Layer 3 of a small transformer language model trained on English Wikipedia (15 layers, counted from 0, width 128).
A neuron's activation on a vector x is SiLU(weights . x), where the dot is the dot product.

Input weights of the MLP neurons that the questions are about. A number n stands for n times 0.0093.
n7: 12 -10 0 -31 7 36 -1 14 -4 -5 14 -11 -1 -3 33 1 -44 -2 -17 13 -22 -3 28 15 -36 -23 2 -5 7 31 -1 -12 -35 13 1 17 14 -1 8 21 7 14 8 24 -18 26 -19 40 22 6 -15 12 49 -14 2 73 -11 -9 3 -10 7 3 2 -9 34 -3 0 -21 -13 31 -43 -4 -32 3 26 24 3 35 -92 -21 14 17 -49 -12 -20 14 -12 6 -35 13 6 -59 -21 11 8 -3 -13 -16 -6 -9 1 -3 -31 21 6 -1 22 39 -11 -11 32 -27 11 16 -18 20 35 -41 -19 19 18 27 16 -41 8 -10 0 14
n75: -21 35 -8 7 42 15 47 -27 4 -5 -11 22 -49 -11 5 7 -12 35 8 -34 22 20 -22 -5 -46 44 -15 -27 12 -16 21 29 1 29 -4 -48 24 -13 -8 49 -20 6 -19 0 -10 -26 -8 -29 -23 2 -22 -19 22 14 -25 -23 -6 17 -12 -36 -6 5 11 -9 8 -30 22 36 -17 10 26 -5 -10 16 -13 -10 -55 -13 43 -20 -6 -10 17 -4 64 60 1 10 -9 23 -6 -10 19 10 22 -49 12 -10 9 0 9 -9 -24 -11 -31 21 -2 33 -2 -34 2 -35 30 17 0 21 -14 7 -53 17 -6 -3 25 5 -27 21 -43 -6
n141: -16 26 14 43 41 -5 2 12 -33 5 -10 19 2 -23 6 8 -6 23 -6 -45 25 -13 -9 -24 2 -60 -29 -33 -7 1 32 3 -21 13 -3 7 -2 -15 -14 7 -2 -8 15 -4 16 -44 18 -4 22 -48 -13 -30 -20 2 -18 56 -1 -30 -16 -15 9 12 -21 -20 2 29 -26 11 -43 -26 -12 -43 61 49 -11 16 -22 -6 -2 37 15 68 -11 22 20 18 16 -3 -2 8 -57 7 3 10 8 -30 12 15 -46 29 -57 20 32 -4 -1 -11 7 12 -89 -16 -16 3 6 -30 6 -3 -15 17 38 -2 22 44 -47 33 -16 10 -10 42
n152: -3 -5 11 11 -27 -45 -17 29 -12 -7 17 25 -14 -6 50 -2 -20 -8 5 31 -11 -22 -4 -13 -35 -1 -6 -11 -28 3 0 50 -12 47 -27 26 41 -15 11 -7 -8 35 -1 -23 1 -13 4 -8 28 50 28 5 -53 -51 -47 54 59 13 -3 3 24 28 -10 -24 -18 -7 31 -20 -31 30 10 -4 33 -18 -13 22 -16 24 40 -15 -7 7 13 22 -5 12 -42 17 -76 -44 4 19 21 39 -32 21 37 7 -13 1 1 -9 -32 7 -41 -16 -4 -24 -10 22 -2 -3 5 -13 -3 -26 -3 -21 -11 -12 29 32 -10 -5 17 6 18 36
n285: -40 11 -7 26 -35 -23 -29 9 14 -19 -35 34 -6 15 8 44 2 38 -26 -11 -4 -57 -21 -9 2 3 4 56 -3 -15 -1 -22 -1 21 5 40 25 16 9 2 -43 -6 -3 -2 17 -15 31 17 -16 13 -38 24 -40 2 -2 59 -13 3 18 -21 -20 -1 -7 50 -10 57 -4 -11 45 -4 -16 -21 24 -6 -8 -17 1 -48 -4 32 16 23 20 -1 28 -20 2 6 -12 -9 8 31 24 -19 -58 -11 26 -12 18 -26 13 -21 16 -48 -15 -29 28 30 -30 22 -11 -42 -11 -16 28 -59 -16 0 -43 34 60 61 -35 23 18 9 -13 8
n308: -28 -28 -14 10 4 12 -1 44 -6 6 8 -21 11 -9 -49 -24 -31 -25 17 -11 4 -42 18 40 22 -22 24 -4 -8 -2 10 30 35 10 5 27 26 -1 22 32 9 -18 -20 -19 12 -5 -15 52 23 -16 -24 -1 -27 5 -20 7 -39 -30 38 8 -11 -41 -24 -24 -30 -1 2 -7 -15 33 -2 24 8 38 39 -13 11 -41 18 30 21 -19 -22 -12 -23 -6 18 -17 -22 -36 -38 5 -13 41 -19 -12 32 12 42 31 -27 10 12 -22 4 -25 -38 -2 -7 29 -7 -3 -2 -23 -17 14 -20 56 2 -30 23 -20 21 15 -10 12 5 -39
n316: 6 -12 3 9 11 -22 18 -27 10 -7 7 8 3 4 -15 3 -11 -95 11 -12 -8 -5 5 0 -27 19 -18 -12 19 -12 -26 29 18 16 -10 -29 36 5 26 43 -7 -1 12 -7 3 -10 5 -54 -20 -61 -11 43 47 -64 -18 26 -1 2 8 26 -7 5 -32 12 -1 -26 47 33 4 0 16 -7 -6 -17 5 48 5 -3 21 -3 6 -2 -6 -22 -44 1 35 -25 19 -17 -1 -8 -45 25 -25 32 -31 61 33 -50 15 -10 -24 -7 16 -4 5 19 20 18 -15 2 21 -8 -36 -46 -17 27 27 42 44 -8 12 -33 57 -18 3 20
n352: -28 15 38 28 3 -74 32 -22 -7 -21 11 11 -43 -25 36 -4 -31 11 -2 40 15 9 -17 -31 12 8 12 8 -42 23 1 17 -13 -4 -15 35 -15 -3 47 -23 11 -11 -24 -23 -27 -2 26 -9 47 -13 42 29 -2 9 -10 39 22 -13 51 -17 -25 0 11 35 9 -18 16 42 7 -6 -46 -15 7 5 -17 -23 -17 -27 -5 -23 -1 65 -9 16 3 -62 -32 14 -35 6 14 -19 -16 11 -2 -8 43 -21 -19 -45 -42 -14 14 1 13 -11 30 42 -26 4 5 11 -22 29 5 31 -39 55 39 23 61 8 5 14 -12 -9 -43 -14
n395: 29 -10 -39 6 21 57 -18 24 1 32 -13 -39 24 19 3 5 -43 -56 -13 -53 20 15 2 -7 10 -18 -27 -3 39 -18 21 -8 -1 2 1 20 28 29 19 3 14 10 -22 7 7 6 -9 37 16 44 -26 48 -4 18 4 20 -42 26 -1 -24 2 1 -4 -25 -14 3 -20 -14 -18 33 1 38 -3 -26 -25 -2 -20 30 -4 10 -14 -20 -19 8 -30 -3 -26 28 22 -15 39 5 19 26 -14 18 9 4 -22 27 -5 -10 3 -2 -2 -16 19 12 2 6 -34 -12 -40 0 21 -9 26 -30 -30 -13 -16 -22 17 -26 -30 1 32 30
n401: 1 19 2 -8 7 3 -3 16 -23 -5 32 30 -24 -38 24 13 -36 -3 -16 -36 -9 38 -23 6 -21 7 -42 3 13 -5 58 8 49 7 -4 3 1 15 3 -9 2 3 -13 -24 -5 -35 28 -3 6 -24 -14 35 15 4 8 15 -28 34 -1 -17 -27 -36 -21 -30 -19 3 36 26 27 22 15 -4 -5 10 -5 -30 44 25 11 -28 1 4 -4 21 9 -10 -1 7 4 -26 57 4 16 -17 -18 28 5 13 -19 10 -19 -10 3 0 -3 0 31 -7 1 3 2 8 15 -20 13 -57 50 -27 -1 -20 13 19 -31 -2 -17 -44 -10 6
n472: 0 -18 -29 10 -31 43 -2 9 19 -27 -17 -7 -21 13 -37 14 -47 -23 -9 7 -7 13 33 3 -21 -46 -16 -7 -7 0 -14 1 34 -37 -19 -20 7 32 24 49 -3 22 -13 -17 -1 3 1 24 24 -30 -8 2 -39 -4 18 -9 -4 4 -5 46 1 -4 7 24 3 14 8 16 33 44 8 15 41 1 12 -7 8 -5 22 2 -18 12 8 2 -10 -31 -47 -22 -5 -31 -24 -32 4 35 16 -13 -21 -46 -3 10 -1 13 15 -18 -5 -39 27 35 35 40 22 -24 23 -12 11 -20 37 -4 5 9 -1 -2 -25 26 26 -57 35 -37

Each question shows a token from some text and the vector x that enters the MLP there. A number n stands for n times 0.05.

"(": -17 12 -17 -39 0 -10 -2 19 -7 -3 -32 6 24 -22 -6 17 15 18 29 -12 34 -9 -21 -2 19 -19 -5 10 22 79 -9 2 11 3 -39 -12 -6 -3 19 17 2 28 8 -42 5 -21 22 -18 -9 2 -8 -1 -13 -19 -13 -9 -20 1 -24 -17 12 8 -11 13 8 27 -25 14 -7 -14 -10 -5 10 20 39 15 29 4 7 -11 14 0 0 4 2 -58 -12 7 -3 27 22 3 7 -11 15 8 -1 0 -12 -20 36 14 -22 -8 21 9 -35 -29 -2 16 5 36 11 9 12 7 -22 3 -41 -2 -19 4 20 -21 -26 -9 -4 -8
The neuron with the highest activation: n285

"various ": 7 3 -17 -10 16 -17 -9 19 -2 4 -24 20 19 -42 12 16 16 24 17 -17 25 -11 -16 -34 -1 -31 -11 0 -12 92 16 16 4 3 -36 -8 -8 1 -20 11 7 33 15 -16 -32 -18 5 -25 -5 1 15 3 -10 -30 14 -35 -9 6 -11 -2 -13 -1 7 -7 17 13 -8 -7 17 15 -27 11 9 25 38 0 11 8 14 0 23 -8 -5 -15 -8 -73 6 -17 -3 18 29 -9 0 3 4 7 3 11 0 4 4 -4 -20 -3 19 13 -23 -58 14 -9 10 12 -8 3 26 -8 -26 -14 -20 12 -4 5 34 -26 -20 14 5 -4
The neuron with the highest activation: n401

"ways ": 7 3 -40 -28 13 -15 0 36 -23 4 -41 9 0 -28 5 23 7 14 27 -22 14 -13 -17 -17 -9 -22 -14 10 -36 66 -3 11 -6 10 -27 -2 -7 8 -2 17 -9 39 26 0 -4 -7 32 -18 -31 -1 7 18 -28 -24 -20 -9 0 35 -8 -10 17 -2 15 21 28 6 1 -19 -8 19 -25 -11 4 17 29 7 4 12 -27 -16 25 7 -36 -20 -1 -34 -16 -10 -5 7 13 1 8 -11 24 10 -13 19 14 10 -3 -8 27 -20 27 9 -40 -37 -9 -2 23 14 6 -2 27 5 -12 3 -9 -2 -12 18 14 -33 -35 6 9 6
The three highest activations, in order: n7, n141, n152

"M ": 12 15 -17 -18 18 -7 -2 5 -7 8 -34 -2 11 -28 0 19 27 13 21 -10 33 -5 -8 0 -6 -18 7 19 -8 75 24 -21 16 0 -45 -3 -5 0 3 -12 -35 22 15 -20 -8 -20 7 -35 -22 14 3 9 -25 -4 5 -20 -8 -3 -21 -4 8 9 -2 9 21 35 -6 0 13 6 -36 0 -11 -1 4 -4 12 -1 17 -7 18 20 2 2 11 -72 9 -29 -4 -4 9 -14 9 -14 -12 13 13 3 -7 6 19 -36 -17 3 15 10 -50 -47 -1 -8 18 36 5 -3 24 2 -24 9 1 12 1 11 28 -28 -22 13 27 -4
The three highest activations, in order: n285, n352, n401

"as ": 19 -5 0 -21 18 -53 1 10 -2 13 -45 16 2 -35 7 9 28 36 35 13 40 -15 -7 -5 -6 -8 3 8 -19 49 9 -32 2 10 -54 10 -18 7 -23 -28 4 21 32 -13 -16 -27 23 -31 -3 7 14 24 -16 -21 -7 -16 5 12 -5 3 10 3 -16 51 10 30 13 -9 16 3 -4 -6 -2 12 -21 -5 12 -24 9 -15 6 -3 6 -3 12 -64 -9 -7 -16 10 10 -27 2 -15 12 10 2 4 2 -13 28 -18 0 0 28 7 -50 -69 6 20 19 28 18 -12 15 10 -26 -2 -2 -6 -8 -16 5 -12 -20 7 15 4
The neuron with the highest activation: n352

"| ": 14 -15 -27 -6 8 -8 -20 17 3 15 -44 -2 32 -34 -26 17 12 35 25 -1 46 -34 -12 -8 4 -20 2 16 -21 52 6 6 12 5 -37 -9 -17 4 1 6 -9 34 28 7 12 -18 -3 -22 -16 7 0 -12 -3 -12 -25 -25 6 -6 -18 -5 19 0 4 -5 19 29 -4 -29 -6 -16 -29 -1 -7 18 31 14 17 -2 24 -25 33 -4 -11 -12 6 -50 7 2 -10 10 26 -5 11 -15 9 18 -17 15 6 9 33 -5 -36 10 35 12 -33 -15 -12 9 11 42 4 -1 0 2 -43 -5 -6 0 -12 -11 28 -24 -34 -8 14 14
The neuron with the highest activation: n308

"from ": 3 -10 -9 -19 16 1 -14 37 -7 20 -51 -23 18 -26 4 11 10 18 31 -5 28 -19 -5 -9 -1 -13 -8 -26 -21 46 29 -2 15 -9 -32 1 11 -6 -20 31 -8 25 15 -13 -9 -12 15 -33 -20 -2 11 28 -15 -11 -28 7 15 37 -16 7 2 -7 1 4 12 -4 -7 -3 4 28 -8 1 -8 29 24 20 22 -2 7 -24 13 1 -39 -27 0 -38 -3 6 -10 2 9 -4 -2 -4 5 9 14 0 -7 -15 73 -22 -3 -12 33 22 -20 -21 -4 8 10 25 -2 0 19 15 -17 1 -6 11 -36 -22 36 -17 -46 2 10 -10
Which neuron fires most, and how strongly? n395, at about 0.68

"June ": -17 3 -33 -8 15 3 -3 19 -8 14 -40 12 21 18 9 3 25 14 12 -3 41 -24 -23 -21 29 -17 2 -12 -29 59 5 -8 21 7 -4 -9 -15 -6 12 5 -13 2 21 -1 -1 0 10 -20 -26 11 6 1 -33 -28 8 -21 -3 30 -14 -15 12 15 18 14 18 12 -6 -3 -17 3 -35 -8 -8 16 50 -1 20 -4 7 -18 20 13 -10 -24 22 -63 2 -17 -5 6 0 -14 2 -24 12 4 6 -4 11 1 32 -15 -1 1 58 -8 -46 -50 4 13 11 18 8 -8 -13 6 -23 -18 2 10 -10 -3 23 -13 -33 17 5 -11
The neuron with the highest activation: n308

"media ": 14 14 -17 -11 24 -20 -8 -1 -10 -6 -38 19 8 -45 12 19 3 3 17 -9 31 -9 -15 -13 4 -24 -7 -11 -14 63 -7 -9 21 -1 -32 -8 -21 -15 6 22 -13 6 14 -27 -13 -8 13 -32 -18 2 20 1 -35 -14 10 -26 -10 7 -2 -4 15 -1 -1 4 13 44 -17 6 27 13 -26 -4 -7 14 46 -13 -17 14 -19 0 20 12 -19 -15 -5 -58 3 -15 -9 13 12 -14 -6 -7 4 16 2 16 -7 20 -9 9 -2 -9 14 18 -44 -41 -3 12 29 19 -1 1 37 23 -18 6 -14 1 16 4 27 -15 -47 4 21 2
Which two neurons fire most, strongest first? n352, n141

"Mac": -3 7 -15 -11 14 24 12 28 -9 -3 -41 12 8 1 -22 -3 24 13 22 -11 35 -1 9 -40 1 -19 -12 23 5 46 7 -12 4 14 2 2 10 6 8 -29 -13 33 -1 -9 48 -17 13 -16 -23 0 -6 16 -1 -52 28 -37 -28 18 -26 -21 -6 -1 10 6 6 31 -18 -14 22 28 -17 21 -15 9 31 -4 2 10 7 -13 9 6 -9 -44 13 -44 -5 -10 8 18 -5 1 -4 -9 27 30 -7 1 -11 -6 5 -6 -1 -8 7 3 -47 -41 -16 4 16 9 -6 -32 9 12 -4 6 -10 -2 -5 -12 31 -38 -41 16 16 -2
The neuron with the highest activation: n395

".": 13 15 -3 -28 25 -18 0 22 -13 -10 -47 6 32 -20 -13 20 37 1 15 -3 27 -14 -10 -25 7 -9 -25 -4 19 51 -6 -20 4 8 -46 -15 -12 1 8 23 1 2 8 -1 1 -42 13 -35 0 3 -1 25 -25 3 -5 -26 -7 8 -23 23 28 0 10 3 -3 37 -4 2 2 3 -17 4 6 11 38 -5 20 3 -5 -9 29 1 -3 -22 12 -66 -7 -3 12 13 16 13 11 -17 12 27 8 17 -12 19 21 -12 -20 -10 9 9 -23 -38 11 -14 9 13 4 -10 20 5 -31 -14 -13 -22 -28 -22 34 -28 -37 7 29 -5
The neuron with the highest activation: n395